Layer 4 of a small transformer language model trained on English Wikipedia (26 layers, counted from 0, width 128).
Take only the direct path to the model's output, skipping the later layers: a vector added to the residual stream pushes a token's score in proportion to its dot product with that token's output vector.

Output vectors of the tokens that the questions are about. A number n stands for n times 0.011.
" \"": -34 13 28 12 35 -6 -15 -13 -18 -19 5 -30 5 -3 -2 -29 -2 8 19 2 0 43 21 9 -24 -12 -1 15 -1 2 -17 -14 16 -5 -21 20 -42 -15 8 -14 -3 -26 16 2 -8 -7 14 5 -23 -6 -17 -1 24 -3 14 13 5 -9 22 -48 -17 -20 -32 -16 -50 -6 35 -11 -2 42 17 28 0 12 20 4 80 -26 3 -20 20 30 -33 5 -2 -2 -17 22 -1 7 6 45 -29 -25 -22 -22 -13 -5 -12 1 41 14 3 -5 1 -6 3 -10 22 -1 25 -1 -34 9 -7 8 16 -17 -21 12 28 16 -27 55 14 -8 6 42
".\"": -25 15 -6 38 -19 17 9 10 30 7 -27 -29 25 2 -35 -25 -30 12 -6 -12 -32 -20 21 -7 -22 -7 -12 15 -25 54 39 22 -23 75 4 -3 -9 11 -7 23 -13 66 18 -9 -15 47 -13 0 -63 0 26 15 25 -17 16 -34 75 -26 -7 -36 41 21 -16 -7 -13 -4 0 -21 -20 -7 -13 13 0 6 -12 3 9 -51 -66 -1 37 -26 21 -59 35 -14 -7 15 -11 -59 -10 29 -6 0 -27 -36 9 9 23 5 -29 24 -1 -15 64 -10 -39 20 -11 21 26 44 -33 6 -17 -39 -7 -51 1 13 -22 -10 -8 40 -12 -24 -19 37
"ity": -27 53 1 17 6 45 54 13 30 7 -33 -24 2 -27 14 47 -54 -29 -15 18 -26 41 -41 22 8 -52 -22 -20 4 42 -1 -30 26 32 23 -47 8 5 14 -2 -21 -23 44 14 5 9 9 41 19 -16 27 -29 14 -20 -27 -21 29 -50 -11 -30 25 -35 -24 37 -36 17 -49 -20 6 31 -20 18 0 60 -24 2 2 -15 -26 -3 -1 -39 45 1 31 15 10 5 -44 13 2 9 20 13 -1 36 4 -7 -42 -21 -33 -19 -15 63 -17 55 32 -29 14 -28 -13 -8 12 23 -10 32 -35 -32 -1 4 -6 -25 -14 1 -22 -13 19 16
"r": 42 26 -36 -4 -1 46 26 16 -29 -11 19 -16 32 -31 9 4 -10 21 7 53 1 -11 13 -3 35 3 -24 32 40 18 22 26 -6 21 26 30 -3 -34 -43 -52 27 8 -18 2 18 28 6 4 -27 14 0 -52 -13 37 -29 8 -12 31 4 12 24 -24 11 -1 55 -28 21 26 22 -16 -21 -14 0 -23 20 32 -21 12 39 31 3 20 34 11 -12 16 14 -4 0 2 14 6 25 1 -8 -20 -12 11 42 -21 -17 -29 8 1 46 -37 0 -72 -9 12 -8 -8 13 1 -4 5 16 -8 19 0 25 14 -3 -60 -15 -2 -16 -13
"In": -11 16 17 26 -24 -31 2 1 33 32 3 40 34 28 3 -4 -32 -22 18 52 12 -12 -35 -17 -5 -22 9 -28 33 24 11 29 6 3 36 15 -10 27 -2 24 6 -22 -5 -19 11 9 31 -31 16 -10 21 24 12 -12 26 -20 -3 6 9 -27 11 -40 4 18 -26 37 23 11 -42 -4 19 3 0 19 -25 11 -17 -32 26 46 -29 22 -23 2 -23 -26 1 53 -20 30 21 -9 7 -37 -3 -22 -15 21 -32 -1 -25 18 -13 -11 5 -27 -28 35 11 -10 11 5 3 26 -22 -23 9 -32 -15 20 5 4 1 32 4 4 -25 -17
" L": 5 20 -10 0 11 -27 10 6 -20 -23 20 2 19 -2 10 1 -6 23 9 20 35 28 26 -4 6 0 -30 1 -9 -12 -9 -17 7 0 -23 -1 8 -7 10 10 27 -23 -27 2 -20 -13 13 3 19 -7 -15 -20 3 -3 33 -11 -10 11 10 -4 8 -23 -13 -21 -11 -23 -8 -16 -16 -2 -8 -8 0 -20 13 -9 -21 15 27 -13 2 -13 -32 18 -15 19 0 3 -8 9 4 4 9 9 0 8 -21 -26 -23 -3 0 -8 -13 43 -9 27 5 3 -10 30 -12 -10 3 -3 3 21 26 15 9 -14 15 8 -9 -5 -15 -34 0 -25
"cept": 16 -53 -40 43 48 -8 -10 32 24 52 31 9 42 -15 19 -23 -12 10 -20 9 22 -15 -49 -1 -5 -19 21 -9 45 19 11 1 -14 34 55 -30 -8 46 18 -10 -70 36 -39 -16 -72 -25 3 7 23 2 -12 40 20 16 -21 32 31 23 3 20 -38 45 -55 15 41 61 -28 -28 -51 2 -38 27 0 37 -17 40 -38 -26 -19 35 6 0 18 18 -23 12 15 31 12 -42 29 20 2 -10 -21 -7 -26 30 18 -29 34 17 -43 14 11 14 28 -32 9 -34 17 -21 -26 -16 -10 -16 9 -45 13 34 -8 10 8 3 -15 -15 -28 13
"imes": -48 -32 -55 35 14 13 -11 15 38 -38 39 -30 -27 18 -6 -3 15 15 -22 5 -22 3 -57 3 -23 -17 6 -9 46 17 51 -29 18 43 47 -24 -27 6 8 42 26 5 28 -8 -1 53 -16 18 -30 14 41 -7 3 -45 -15 2 29 1 27 4 0 74 4 12 -1 44 70 56 54 54 44 33 0 40 -28 -21 -23 -42 -36 44 -35 -39 25 -37 35 -28 2 1 26 -14 62 -35 -28 -40 18 12 -54 36 30 40 -37 -6 -22 58 45 -38 -30 -5 42 -19 11 -1 -84 35 29 -29 -27 4 -3 24 -42 0 37 14 25 32 -38 45
"ives": -87 9 18 36 -9 9 28 26 22 -13 -42 -25 15 18 -18 -14 -8 1 -65 26 -43 -30 -42 44 -18 -16 3 -3 -43 25 30 -6 -2 -61 21 30 23 -20 15 45 26 3 -8 -20 18 54 35 -1 -7 -5 53 -16 6 -28 -7 13 -30 -4 35 -15 -9 67 -56 -3 -23 -24 -40 89 -7 6 -32 32 0 27 -22 -11 46 -8 8 27 2 -52 11 9 23 10 -9 46 -24 -33 4 -22 16 19 3 -11 6 32 -18 2 39 -13 1 46 39 -15 -38 -20 3 -43 -6 13 -34 0 25 -11 -15 -35 46 18 -16 6 79 31 -4 12 -35 2
"ve": -41 4 -55 2 8 28 2 17 12 -19 -19 0 -49 45 -24 -25 -42 -23 15 65 -6 42 -47 6 -34 -30 0 11 11 12 -4 37 32 -24 56 -38 22 12 -10 -3 -23 31 -9 -3 44 25 18 46 -6 0 18 64 10 -4 11 19 20 -10 -2 -15 18 31 7 -2 23 -11 41 -39 6 26 -26 -4 0 36 6 2 -35 -44 -29 -47 29 16 22 -22 -73 -23 -29 -1 -32 -6 51 7 50 -30 2 4 40 6 28 11 85 -20 -22 36 19 -21 -12 39 17 -22 29 4 18 -2 -22 -24 -8 15 -13 -1 -25 -37 -1 -2 13 23 4 22
" area": -44 -18 -73 10 -29 0 3 -29 21 -20 -50 36 -30 -45 -16 24 5 22 -23 -6 -15 -9 -20 -1 -21 -11 19 14 1 -17 17 25 -62 2 -4 -28 -36 0 34 -31 -63 13 -32 8 2 -8 -22 -38 -19 -17 6 -19 38 -16 -19 24 3 7 13 7 12 -24 -21 -8 42 1 35 -4 42 12 -1 14 0 2 -23 -16 -26 -24 -17 24 5 -70 18 10 0 -40 48 49 -54 -8 20 -21 -30 -45 2 -9 16 -8 -31 -10 -21 -19 -24 25 -44 25 -49 -26 27 24 -11 14 -21 26 4 5 -45 39 -5 3 -3 -31 -15 -30 -5 -29 -22 47
"ese": -18 -20 -13 -13 8 -16 19 -38 71 -1 1 -6 -32 -34 -58 26 18 -6 23 40 25 -14 -37 -16 -47 -36 22 36 38 38 -36 -27 -14 5 44 -12 -21 59 -3 7 -19 25 -36 21 20 -5 14 31 -35 13 31 27 15 -13 -4 9 28 -32 -6 -16 8 32 3 4 -18 2 68 -40 8 23 -37 6 0 41 -15 -34 49 -27 -35 57 -65 0 25 -9 -29 14 -9 36 -66 12 19 -13 -8 -28 -12 10 0 -15 -6 29 -18 3 -22 3 -48 18 -19 -12 -21 -5 -14 13 -39 -15 -1 23 -22 -13 46 -9 -54 -76 35 22 76 0 -8 5
"ang": -20 -11 -4 -3 3 5 22 4 11 -7 -33 -7 9 -43 -11 -29 -2 25 -24 -29 10 -27 -1 -5 2 17 1 -8 20 20 1 17 18 -8 26 1 16 -22 -2 9 -26 12 5 1 -20 26 32 -22 22 16 40 -22 -9 -20 -31 36 -16 -46 1 25 19 69 14 20 20 11 12 -10 -17 -7 30 4 0 45 -2 18 12 4 -2 -16 4 -22 -1 -9 -6 -49 8 10 22 5 -27 21 49 -25 23 36 -13 21 23 -2 27 32 -9 -32 -9 20 -36 -21 26 23 -18 -23 5 -43 -33 -25 -51 18 65 -8 14 -2 47 21 -44 20 -7 -15
"ram": 14 -28 -42 25 10 -17 2 11 -1 -16 -9 11 35 -59 -7 10 -12 1 -7 51 41 -22 -5 22 7 -11 12 -16 3 12 -5 34 -47 -18 47 -7 1 11 -9 -18 -37 35 12 -19 22 58 38 41 -15 4 38 -64 0 -11 -11 36 -16 -12 41 6 28 -40 4 12 25 12 39 -16 29 17 22 22 0 -12 -6 -27 28 -8 -19 19 6 37 -22 -33 -16 6 53 7 7 -3 16 -9 -13 -19 17 -2 -53 49 37 -5 -2 15 4 31 33 -26 38 -40 47 -7 30 5 -25 -24 -46 -23 -43 -26 -51 -7 3 33 8 18 -17 34 7 0
"ton": 9 37 -4 1 -30 41 -28 -26 17 6 -5 19 18 14 -15 67 17 8 -15 -17 2 26 4 24 -41 -10 11 -30 -15 42 -26 35 15 0 11 -41 8 -1 45 35 -35 34 2 -9 25 59 -21 10 14 -4 34 -24 -11 -2 28 -27 46 -18 53 -18 -35 37 22 11 18 26 36 -22 23 16 -7 4 0 36 -3 -25 -34 19 -11 30 -32 -24 -39 0 -5 -55 50 47 36 9 8 -24 -8 44 -44 -3 -7 0 29 14 58 5 -64 31 -27 4 5 -6 -19 -25 63 4 15 14 -80 -25 -26 14 -29 7 20 1 -1 -37 4 -15 10 48
"ition": -30 -28 11 25 8 28 12 2 -22 45 1 38 50 -6 6 -28 -3 16 -61 -14 -22 14 -16 48 22 -35 -12 -53 13 8 2 -20 -5 40 58 -32 -29 38 12 3 -27 -37 -24 -14 1 48 -14 60 32 3 -22 50 25 -48 -16 -15 -25 -87 3 1 22 60 29 -11 28 2 8 62 43 22 8 7 0 -23 -4 -24 -18 -8 -51 13 22 -28 78 -12 -8 8 10 26 -8 5 -31 32 -16 -3 -1 17 23 2 24 -22 -35 -15 -54 86 43 14 -38 -11 35 30 2 11 -13 -17 10 39 -28 -38 -6 7 -10 -9 33 -9 -37 24 -5 -7
"vent": -37 -54 19 15 6 40 -2 3 -15 47 1 9 4 -12 -15 -22 -3 12 -13 27 30 -25 -61 -31 -19 -75 -14 -6 -2 2 34 7 -36 -14 48 -47 -1 54 -16 36 5 5 -10 -21 42 13 -38 27 10 1 2 -33 8 13 -4 14 54 -32 -2 10 3 77 -20 -17 3 -12 19 -36 -9 39 -65 -10 0 36 -1 15 -85 -28 -5 21 -19 -11 39 -46 -31 8 13 15 -4 -37 46 19 29 -25 -22 -16 -9 23 33 2 23 20 -64 14 -30 18 -15 11 19 -19 27 -22 -23 15 -5 25 10 -33 -12 16 3 -61 -14 -35 -6 29 10 -32
"owever": -2 -2 19 37 37 -25 6 -54 42 10 15 34 45 -13 -59 15 -14 15 14 -23 -4 8 -9 36 -36 11 44 -79 -9 -11 48 62 -3 -9 47 -26 -26 11 -1 -19 28 16 33 -57 -2 -29 32 -44 8 -1 35 61 4 -34 -5 -25 56 4 17 -17 14 31 13 -40 10 -8 -21 1 26 10 3 67 0 55 -12 -26 -34 -5 -14 52 -7 -32 54 -1 34 -31 32 22 19 -42 -21 -2 25 -17 -46 18 -23 30 -35 -20 -8 13 15 54 39 -65 -52 -28 33 -29 -15 7 -33 22 -6 -53 -11 7 35 32 -19 -14 27 33 31 16 -11 -4
"ures": -8 11 -14 45 2 -16 -34 17 20 -25 -9 -15 -30 -46 -19 46 3 59 -19 62 -54 -7 -10 31 -35 -52 -9 -15 47 3 -10 -28 -18 -8 42 -5 -31 -7 3 30 -48 17 39 -39 -29 37 -10 -66 -30 17 17 -8 13 -11 19 12 -31 41 40 -40 -3 33 -29 -20 19 -4 -27 43 -30 2 -46 17 0 -6 -25 -19 -3 -12 -34 2 -2 -43 18 18 22 -51 21 33 19 -50 4 -4 12 3 -70 -2 -20 9 18 31 48 -36 -26 -52 35 -14 -16 -3 -11 -17 -17 -26 -11 3 37 -6 -25 -20 6 12 -37 13 24 3 -4 39 -39 27
"ived": -51 -35 0 -11 -8 1 55 10 6 58 -17 3 41 20 -44 -55 -33 11 -40 -16 -52 -3 -42 18 -6 -53 23 -21 4 0 -2 23 29 -17 27 24 21 -20 31 11 -6 12 2 -31 38 21 39 -15 10 -18 34 24 15 -16 -24 5 15 3 -42 1 52 39 -95 11 29 48 -22 82 19 47 -5 41 0 -23 -45 -37 -26 -6 32 30 -23 -28 38 -10 -9 4 -4 -10 6 -27 42 -22 11 14 8 10 -15 33 -29 14 46 22 7 12 74 22 -13 -2 2 -16 5 -6 0 23 -41 -13 -8 -8 51 11 -12 12 65 39 45 25 -2 10
" back": 5 -17 -34 -6 -19 -64 24 10 9 0 6 7 27 -33 4 -20 -16 13 11 -26 -22 48 9 0 0 32 -21 -12 -20 14 -8 27 -14 4 -1 -33 -20 11 32 20 -32 46 13 -21 -27 -9 -13 -30 -29 -16 -12 -6 30 20 12 0 6 4 25 -50 -4 14 23 -22 -13 -14 -8 9 10 35 -3 14 0 28 -11 1 23 7 39 5 -30 -24 -25 -4 3 -32 12 -11 6 14 -11 15 16 -9 10 -10 -2 -9 -32 -7 24 -16 30 -28 -12 -10 -13 -17 -15 -31 9 -5 -5 1 -11 0 -29 -7 9 10 -4 -50 -20 7 1 -1 -10 10
" his": 8 19 26 9 -4 -36 -16 -20 35 39 -21 5 48 -60 3 2 -5 27 5 10 -6 32 20 19 -31 -34 1 11 -7 -25 38 5 40 -8 -10 -28 8 19 23 65 -15 33 -21 -5 -12 -29 -1 21 20 -7 -14 -12 28 17 28 8 28 -21 7 -41 -2 37 -5 -21 -18 13 37 57 -23 6 -7 -19 0 -43 -11 16 17 -17 -18 30 -35 15 40 0 16 9 -24 -18 -4 -33 4 56 39 -7 -69 16 -14 -24 43 1 53 -21 18 -10 -2 -42 -2 -19 42 5 9 28 -11 6 -8 -28 -26 -25 21 17 -34 36 -12 30 10 45 -5 -9
"-": 14 -30 7 -43 2 36 -5 13 -6 -3 -14 -12 26 19 29 -16 6 -1 10 -34 25 34 33 -34 10 30 -13 26 6 -6 -13 13 3 -16 -5 -24 6 6 -4 25 -22 -4 0 8 -16 2 -4 -4 -17 13 8 4 -2 15 32 -6 -15 19 -17 33 11 -10 6 23 42 -21 -27 9 13 -24 -5 -17 0 -12 17 -4 37 -6 9 12 6 48 -21 -5 15 -11 4 -5 19 41 -25 8 -13 15 -4 4 25 48 -19 -28 -21 13 -11 -24 -15 43 44 21 21 2 -39 -17 18 -49 33 -1 29 19 -20 -15 38 -28 -25 17 -10 -14 2 -38

Each question shows what one neuron of this layer's MLP adds at an activation of 1. A number n stands for n times 0.0056.

n102: 5 8 13 -12 -1 -2 -3 0 7 -16 -9 -27 -2 0 -6 16 6 -11 -2 7 -9 -19 -13 6 -29 -2 -8 6 -4 16 -2 8 -3 -20 29 0 0 8 -4 5 15 4 -3 -14 2 -17 -8 19 -21 16 16 22 -12 7 9 8 28 -15 -10 16 -2 -20 -1 0 6 4 -6 -13 -7 2 1 -1 58 -5 4 2 -2 10 -13 -10 19 6 -8 8 4 19 -14 9 25 1 -33 8 0 -1 -22 9 26 -23 9 -24 -20 3 -5 -13 -18 12 -4 4 12 -1 6 0 -20 1 17 -7 -4 -21 6 8 40 -1 12 -22 -9 5 -4 -11
Pushed down most: "ived"

n149: 15 -2 -2 -17 20 22 10 -8 -11 -3 3 -13 6 -3 -6 -11 -1 8 -3 -21 -10 8 1 13 3 -5 8 23 -7 0 -2 -8 8 6 9 7 -2 2 7 5 -22 -13 27 15 3 -3 4 -24 -3 -22 14 1 0 -3 -11 -15 5 14 7 3 5 14 16 -8 3 -3 -9 18 28 15 24 2 32 6 8 7 1 7 16 -14 -2 14 24 -8 -4 0 11 -19 4 -18 8 -14 0 9 -19 -2 -5 -2 -12 -1 0 0 23 19 2 -4 13 -2 16 23 -5 11 0 4 4 9 -9 17 4 14 -29 6 -8 9 6 3 -11 -12
Pushed down most: "In"

n130: -9 15 -2 35 16 5 7 -3 -5 8 9 25 -25 1 19 -1 -6 -2 -8 5 38 -8 34 11 14 23 -23 4 -11 5 30 0 -16 -4 -9 14 12 -10 33 11 17 -12 -3 -14 -10 -23 2 4 15 -11 -10 0 -17 -7 17 -12 -4 6 -21 -2 2 -27 -21 -7 -9 7 4 1 -4 13 -3 9 10 38 -6 20 4 -14 4 -20 -7 -10 -6 22 -7 -9 11 0 -12 -9 8 -10 -2 -15 -14 -19 11 24 9 2 -18 -9 -15 12 -3 -17 22 6 2 17 -28 -7 1 5 11 -16 0 14 -15 20 -2 5 5 -9 -8 -4 1 -4
Which of these tokens does it push up most? " L"

n109: -8 -26 0 8 11 6 10 -32 6 -18 -22 8 -3 7 12 11 6 -4 -8 6 -2 9 -8 2 -7 15 -10 -11 -11 4 -25 -9 -3 -18 11 -10 -20 -6 17 21 -14 1 10 4 0 6 -16 -7 -14 -16 -5 -6 -8 2 -20 -37 -8 24 -5 4 -34 -16 13 5 -23 -14 -5 21 -3 -18 -2 -7 -28 32 26 3 11 6 -1 -1 -27 -15 -7 1 27 0 1 -7 13 6 -6 26 -11 1 19 -5 -27 19 -28 -16 7 2 -3 -11 4 -3 14 1 -20 -16 -16 -18 -11 -28 -9 8 -4 12 11 -7 -16 -19 -15 21 -2 10 -1 9
Which of these tokens does it push up most? " back"

n4: 11 -12 2 14 16 -10 10 -8 -15 -31 2 1 0 10 20 -7 5 -8 -9 -11 1 10 -1 13 4 6 16 1 -6 13 14 8 0 -1 -52 19 -5 -3 -1 -5 2 -4 8 -2 -12 -1 16 -4 11 -37 -26 -5 21 -19 0 5 4 9 6 4 -9 -23 -4 -7 -12 0 0 -4 18 8 9 -5 7 1 28 7 16 -17 7 -11 -5 -3 10 4 -12 15 -6 3 -2 -6 15 5 -1 16 1 -13 -2 3 22 6 11 -21 -2 -8 8 -6 -5 -7 4 3 4 21 -2 17 1 14 -14 -3 -14 12 21 15 -20 -11 -13 2 -18 -1
Which of these tokens does it push up most? " \""

n228: 21 -7 -12 1 -20 11 1 -7 15 -17 -11 22 15 -9 -9 -5 14 5 7 3 -2 4 -12 -8 2 -16 9 -2 11 2 5 19 7 5 55 -15 29 6 -23 -2 20 7 -1 -9 -2 26 2 25 -4 18 29 -3 -6 -23 -12 4 -7 -1 11 5 27 -9 6 5 -5 1 10 -19 -19 -3 -14 16 12 -7 6 -12 4 3 -8 -5 14 10 -2 1 1 -18 0 4 5 11 7 8 7 7 1 -1 5 -19 -1 -11 3 12 -10 16 -6 6 15 -3 -19 -11 -2 22 -15 3 2 -18 -5 2 -5 -22 -5 -7 12 -9 22 -4 7 9
Pushed down most: " \""

n129: -7 4 8 18 -5 -6 19 24 -1 19 9 -1 -25 13 12 -7 -4 8 14 -8 9 -15 8 -2 22 10 -4 17 0 -10 -6 -1 -21 -7 -7 16 3 5 19 -32 -9 20 -6 1 -6 10 1 7 -3 27 17 7 2 19 -4 -16 18 -27 14 -4 -25 17 -8 -8 -4 14 -2 -19 -8 18 -16 -11 -16 4 -19 2 18 5 -23 11 -2 2 -13 -7 -10 16 5 -11 -21 -24 12 18 -15 13 -20 15 4 30 11 12 -14 9 -3 0 -2 2 -23 1 15 -5 29 13 1 0 20 -22 5 7 -18 5 -16 -7 3 -27 -11 -31 -12 10
Which of these tokens does it push up most? ".\""

n26: -3 -27 -11 10 3 10 23 -5 -24 -6 9 22 -8 3 6 3 10 22 -24 -18 19 1 8 -2 -11 8 -11 23 -1 0 0 -10 -14 2 -8 -6 10 -8 -3 5 -4 -10 -19 -1 10 -10 12 2 -3 -64 -21 1 46 0 17 -34 13 -41 0 -1 -24 -6 5 4 5 -10 -19 8 -2 23 6 -11 -15 -1 -14 -38 25 -19 -8 -7 -12 12 3 16 -17 16 16 36 -3 5 7 28 -27 13 0 13 13 8 2 -6 20 -5 -4 0 4 -4 -1 -29 1 5 -3 4 16 -47 22 6 -3 0 4 -23 9 -6 14 -5 -7 -14 -8 -20
Which two tokens does it push up most, strongest first? "ition", "-"

n193: -5 2 -2 -13 13 3 -18 -9 12 3 -9 0 7 -4 2 0 0 15 -1 1 3 -18 -5 29 2 14 -2 -8 -12 6 -6 4 1 7 3 4 -3 -8 -21 3 -3 4 15 10 10 -19 1 -15 -6 -12 3 19 9 8 12 -18 9 -19 25 -4 -4 17 8 16 -8 7 18 -15 10 -6 -11 -28 -22 -24 37 -10 -12 -21 -10 0 4 19 -5 8 -3 -14 -22 1 14 -26 -14 12 -11 12 0 -18 15 -5 30 22 3 13 33 -9 27 -3 -34 -11 10 -13 -13 11 4 -24 4 -9 -9 18 4 -20 27 -4 18 -3 -7 -3 -6 18
Which of these tokens does it push up most? ".\""

n171: -7 9 -27 3 3 -23 -9 -26 12 0 16 2 -12 -17 2 -12 -20 -22 2 6 12 10 13 -12 -8 7 29 -16 14 -9 -5 10 -9 3 37 -6 0 -8 -8 -24 -15 24 5 -39 0 -2 -3 21 15 -22 24 3 48 11 17 -29 19 -41 -10 1 -3 17 -7 -3 12 6 5 -3 14 6 -2 -12 41 -14 4 0 -9 9 -8 0 10 4 -7 11 -1 -25 7 -14 8 -28 -12 -14 4 -3 8 0 20 -17 0 6 14 20 -13 20 9 3 3 -10 -1 0 -10 -20 -5 5 1 -20 -14 26 4 -6 -5 -9 1 4 -19 -11 1 6
Which two tokens does it push up most, strongest first? "owever", "ve"

n241: -3 -9 -28 1 9 2 -16 3 3 -4 6 4 17 3 17 -21 -2 26 3 24 21 -8 8 12 -12 22 0 -2 2 0 -20 5 -12 8 -20 39 -24 24 13 -24 0 0 -15 8 2 -24 3 -11 2 -35 15 6 14 14 6 9 28 11 -19 -5 15 0 -29 -14 -19 -1 0 -7 -1 0 8 12 -4 8 38 0 -9 20 19 5 28 -1 -24 -14 0 -28 -2 10 -1 -4 0 4 -16 -7 -4 0 32 -7 -3 -1 21 10 17 -26 8 7 -14 -10 -5 6 14 9 -2 1 9 -12 7 -6 -12 9 15 29 -14 16 -29 -6 -23 2
Which of these tokens does it push up most? " \""

n249: 3 -21 -7 5 -3 21 10 -23 -19 -28 -9 -6 -7 -23 9 14 -3 -4 -9 16 6 19 -28 -12 0 -2 -22 15 -21 1 1 11 19 24 11 3 -38 8 9 20 25 9 7 4 25 -23 -3 12 -7 0 -5 16 10 -29 11 -16 8 -4 15 2 5 -2 -20 -1 -37 17 -12 -16 -22 -21 18 -16 -5 -13 -5 -10 23 21 -5 -21 5 19 -12 -3 -29 -29 -27 -10 -34 0 -28 -4 -6 -9 15 0 39 0 9 -17 -17 13 9 -10 -14 -4 -21 -2 15 -19 22 -8 5 -39 1 -3 -1 -17 -1 23 0 17 0 14 -8 -7 2 -3
Pushed down most: "ived"

n1: 23 -10 0 -12 -7 3 4 -5 -4 -11 -4 1 -30 -6 14 -4 20 -10 6 -2 11 5 18 8 -7 -4 -8 -4 -5 18 -3 18 -5 20 13 1 -6 -8 -3 2 7 -25 8 -7 -22 -7 23 18 -13 21 -8 2 -6 -15 -6 20 -13 -10 4 15 13 8 10 5 25 -6 18 3 24 -4 2 -11 -4 28 12 2 0 -12 -4 -1 10 -1 -12 -4 9 -7 36 1 18 18 -15 12 -9 -6 -8 14 35 -20 1 -8 4 -8 -2 14 -7 -5 -15 11 5 -7 1 6 4 0 10 -3 -21 5 -19 11 -5 13 9 -4 -2 0 4 7
Pushed down most: "ived"

n78: 13 -28 6 8 22 8 3 6 10 -16 21 -4 14 4 18 -8 3 10 -15 3 8 -4 -7 -11 4 -6 6 4 -20 -1 -26 11 3 21 9 -5 -17 -6 -11 -10 2 -1 -14 -2 2 -5 -20 -14 5 23 -34 19 14 15 -8 -18 -2 -2 -5 19 15 6 -2 -5 -17 -3 2 -7 -18 8 7 6 8 -16 33 -5 14 -13 -15 -5 -8 2 10 4 11 4 -4 -6 -5 -21 19 1 8 6 19 4 21 2 3 16 10 21 9 -7 23 5 -25 6 -1 -7 -6 -8 10 -23 26 -12 35 9 -3 -18 -3 -6 -2 -14 2 3 -6 16
Which of these tokens does it push up most? "cept"

n164: -9 1 -15 14 25 19 2 3 -16 20 -17 -3 -23 -17 -6 -7 -6 1 -15 -10 -3 -15 -17 -11 -11 -10 -5 -14 -1 -24 4 -9 -10 1 -34 3 -16 0 11 35 -10 10 0 -2 7 6 -22 1 6 -16 13 16 3 38 -1 -14 12 22 -5 7 1 -4 -4 -15 9 25 -36 11 -7 19 4 13 10 -27 -10 14 5 13 -17 19 22 -19 7 -18 18 -20 -12 -20 -23 4 22 -6 -14 2 18 -6 -22 4 25 -3 34 3 -8 -11 -9 21 -12 -4 29 9 20 4 10 7 -2 19 -15 1 12 19 -9 12 -12 0 11 27 -1 11
Which of these tokens does it push up most? "ived"

n41: 17 4 -1 4 -2 -6 -9 29 28 -9 18 13 13 35 4 19 9 -3 5 9 -1 -15 39 -7 2 17 7 14 -3 -13 -15 -2 -11 -25 -2 -22 13 16 -12 -3 8 -8 -5 -3 -10 26 -28 -6 -18 -15 -28 -7 -23 2 -3 10 6 -4 -4 -8 -3 -18 16 -15 4 -18 19 -6 7 21 2 -9 13 39 0 2 -13 -16 4 0 9 -28 9 16 14 2 24 40 14 -4 8 12 -6 -25 2 -12 4 3 -18 17 9 -26 6 19 11 -1 -5 24 -29 1 -19 5 -14 47 -25 7 24 -1 -11 -3 0 -10 -16 11 -14 7 -13 -12
Pushed down most: "ived"

n33: 25 -29 1 -5 1 -17 -13 6 4 -11 -2 11 -1 -41 12 -3 -37 -34 27 -1 3 -21 -8 -33 -2 -21 26 -2 27 -14 14 15 21 -3 12 3 -26 22 -7 -18 -6 2 -3 5 -8 -20 -10 -9 7 8 -4 18 -44 11 -12 9 5 -37 -7 18 17 21 24 25 -2 -6 29 -35 15 17 6 14 -6 -41 16 -5 17 -10 4 -1 16 11 26 -8 24 10 -7 3 2 1 -36 -21 -6 -5 -13 18 15 -23 9 4 26 12 9 -13 8 -23 23 27 3 -9 -4 42 -6 30 28 -3 -2 -28 14 -1 -14 -2 17 -13 7 8 1 -4
Which of these tokens does it push up most? "ese"

n38: -7 0 -8 -12 5 -3 -11 13 2 -4 14 -4 27 -9 0 7 8 12 2 18 -11 29 11 -7 10 -51 24 -19 1 16 10 11 13 -3 9 5 -14 -5 -3 0 15 -9 30 6 -23 6 22 1 -12 -23 -8 -18 -17 0 -12 14 -2 6 -4 36 4 1 5 20 -12 -11 -3 -10 11 -3 -5 -6 19 18 2 6 5 13 7 -22 -3 -21 5 10 -7 -3 0 -4 3 38 4 9 -12 3 8 -5 -39 2 -4 -8 10 -13 -20 -2 1 18 29 2 11 -5 4 -21 -5 -16 16 8 9 12 4 -1 33 0 2 -14 -2 -4 -2 15
Which of these tokens does it push up most? "ity"

n63: 10 -1 -14 -3 -4 -10 2 18 -9 13 -4 -6 -4 4 -21 -2 -39 -15 18 -2 -8 -1 11 -4 3 16 2 -9 14 -6 30 -8 0 -23 21 -5 36 25 -10 0 -12 -16 11 3 8 -21 8 -19 8 -5 13 19 5 6 4 29 8 -3 11 5 40 21 -41 9 -11 -16 3 26 15 16 5 17 28 0 -31 -8 -9 0 11 8 0 6 2 -2 -7 -16 4 9 11 -28 14 -5 -22 12 9 15 -4 -22 -13 19 16 -1 9 -14 15 -20 -9 -5 26 5 6 -2 10 25 -6 1 -6 -11 -6 15 -8 7 4 -13 -11 0 -22 -4
Which of these tokens does it push up most? "ived"

n168: 8 -24 21 -20 26 30 -36 -11 4 -17 -31 19 11 -17 11 6 -3 -5 -8 -20 -3 2 10 -6 -23 12 4 -17 -3 6 14 4 4 25 20 25 6 12 -13 0 -14 13 -16 -38 3 -14 11 8 -18 8 13 18 25 -5 6 -25 19 -9 -4 16 -13 -11 -15 8 -3 20 15 -11 0 -22 -11 -16 -23 -25 31 -22 -9 0 -26 8 21 -21 4 7 3 -2 -9 19 -10 -9 1 30 -25 -10 -7 3 11 -18 23 28 -31 19 5 0 17 19 16 -9 15 13 -2 28 12 -28 -1 -27 9 -12 -5 -8 17 7 -3 3 13 -1 -24 11
Pushed down most: " back"

n77: 19 -20 3 -10 -1 11 4 -1 -6 -10 0 3 23 18 8 15 -4 -10 -1 5 -7 9 -24 -5 -13 -1 9 -7 -11 5 -11 -3 22 12 39 3 -5 8 -42 15 -6 5 -12 1 2 -8 -5 5 17 3 14 1 17 -4 11 4 -11 12 -16 -14 2 -14 20 -12 -10 -7 2 -4 2 7 16 0 14 -25 20 -7 12 -5 6 -8 2 2 1 1 -2 -16 22 7 -6 -11 6 7 0 -2 6 1 21 -11 -1 9 19 4 5 -6 9 -6 0 -11 5 4 -8 -3 -1 -12 13 -4 12 20 -4 -7 -9 -4 -12 11 -10 -13 -1 3
Pushed down most: "ives"

n24: -22 0 -7 22 8 8 13 7 7 -3 25 2 -8 -11 2 -23 8 -21 6 7 22 -15 14 9 26 2 -11 -5 -26 6 3 -5 4 12 32 -25 -2 14 7 13 7 -1 10 -3 -2 -13 23 -5 -2 5 25 21 -7 4 -8 26 3 11 15 -2 5 -19 9 18 -7 18 -3 23 12 -18 -4 -7 35 12 5 -12 -17 -21 7 -23 16 -6 -18 -18 25 19 -3 1 1 -17 -4 3 -7 4 -15 3 -32 8 -4 15 -13 -8 -5 3 -4 -2 3 -4 28 -20 24 0 -7 -5 15 -4 -15 -15 5 11 32 -2 18 -9 4 -1 -13 -28
Which two tokens does it push up most, strongest first? "imes", "ram"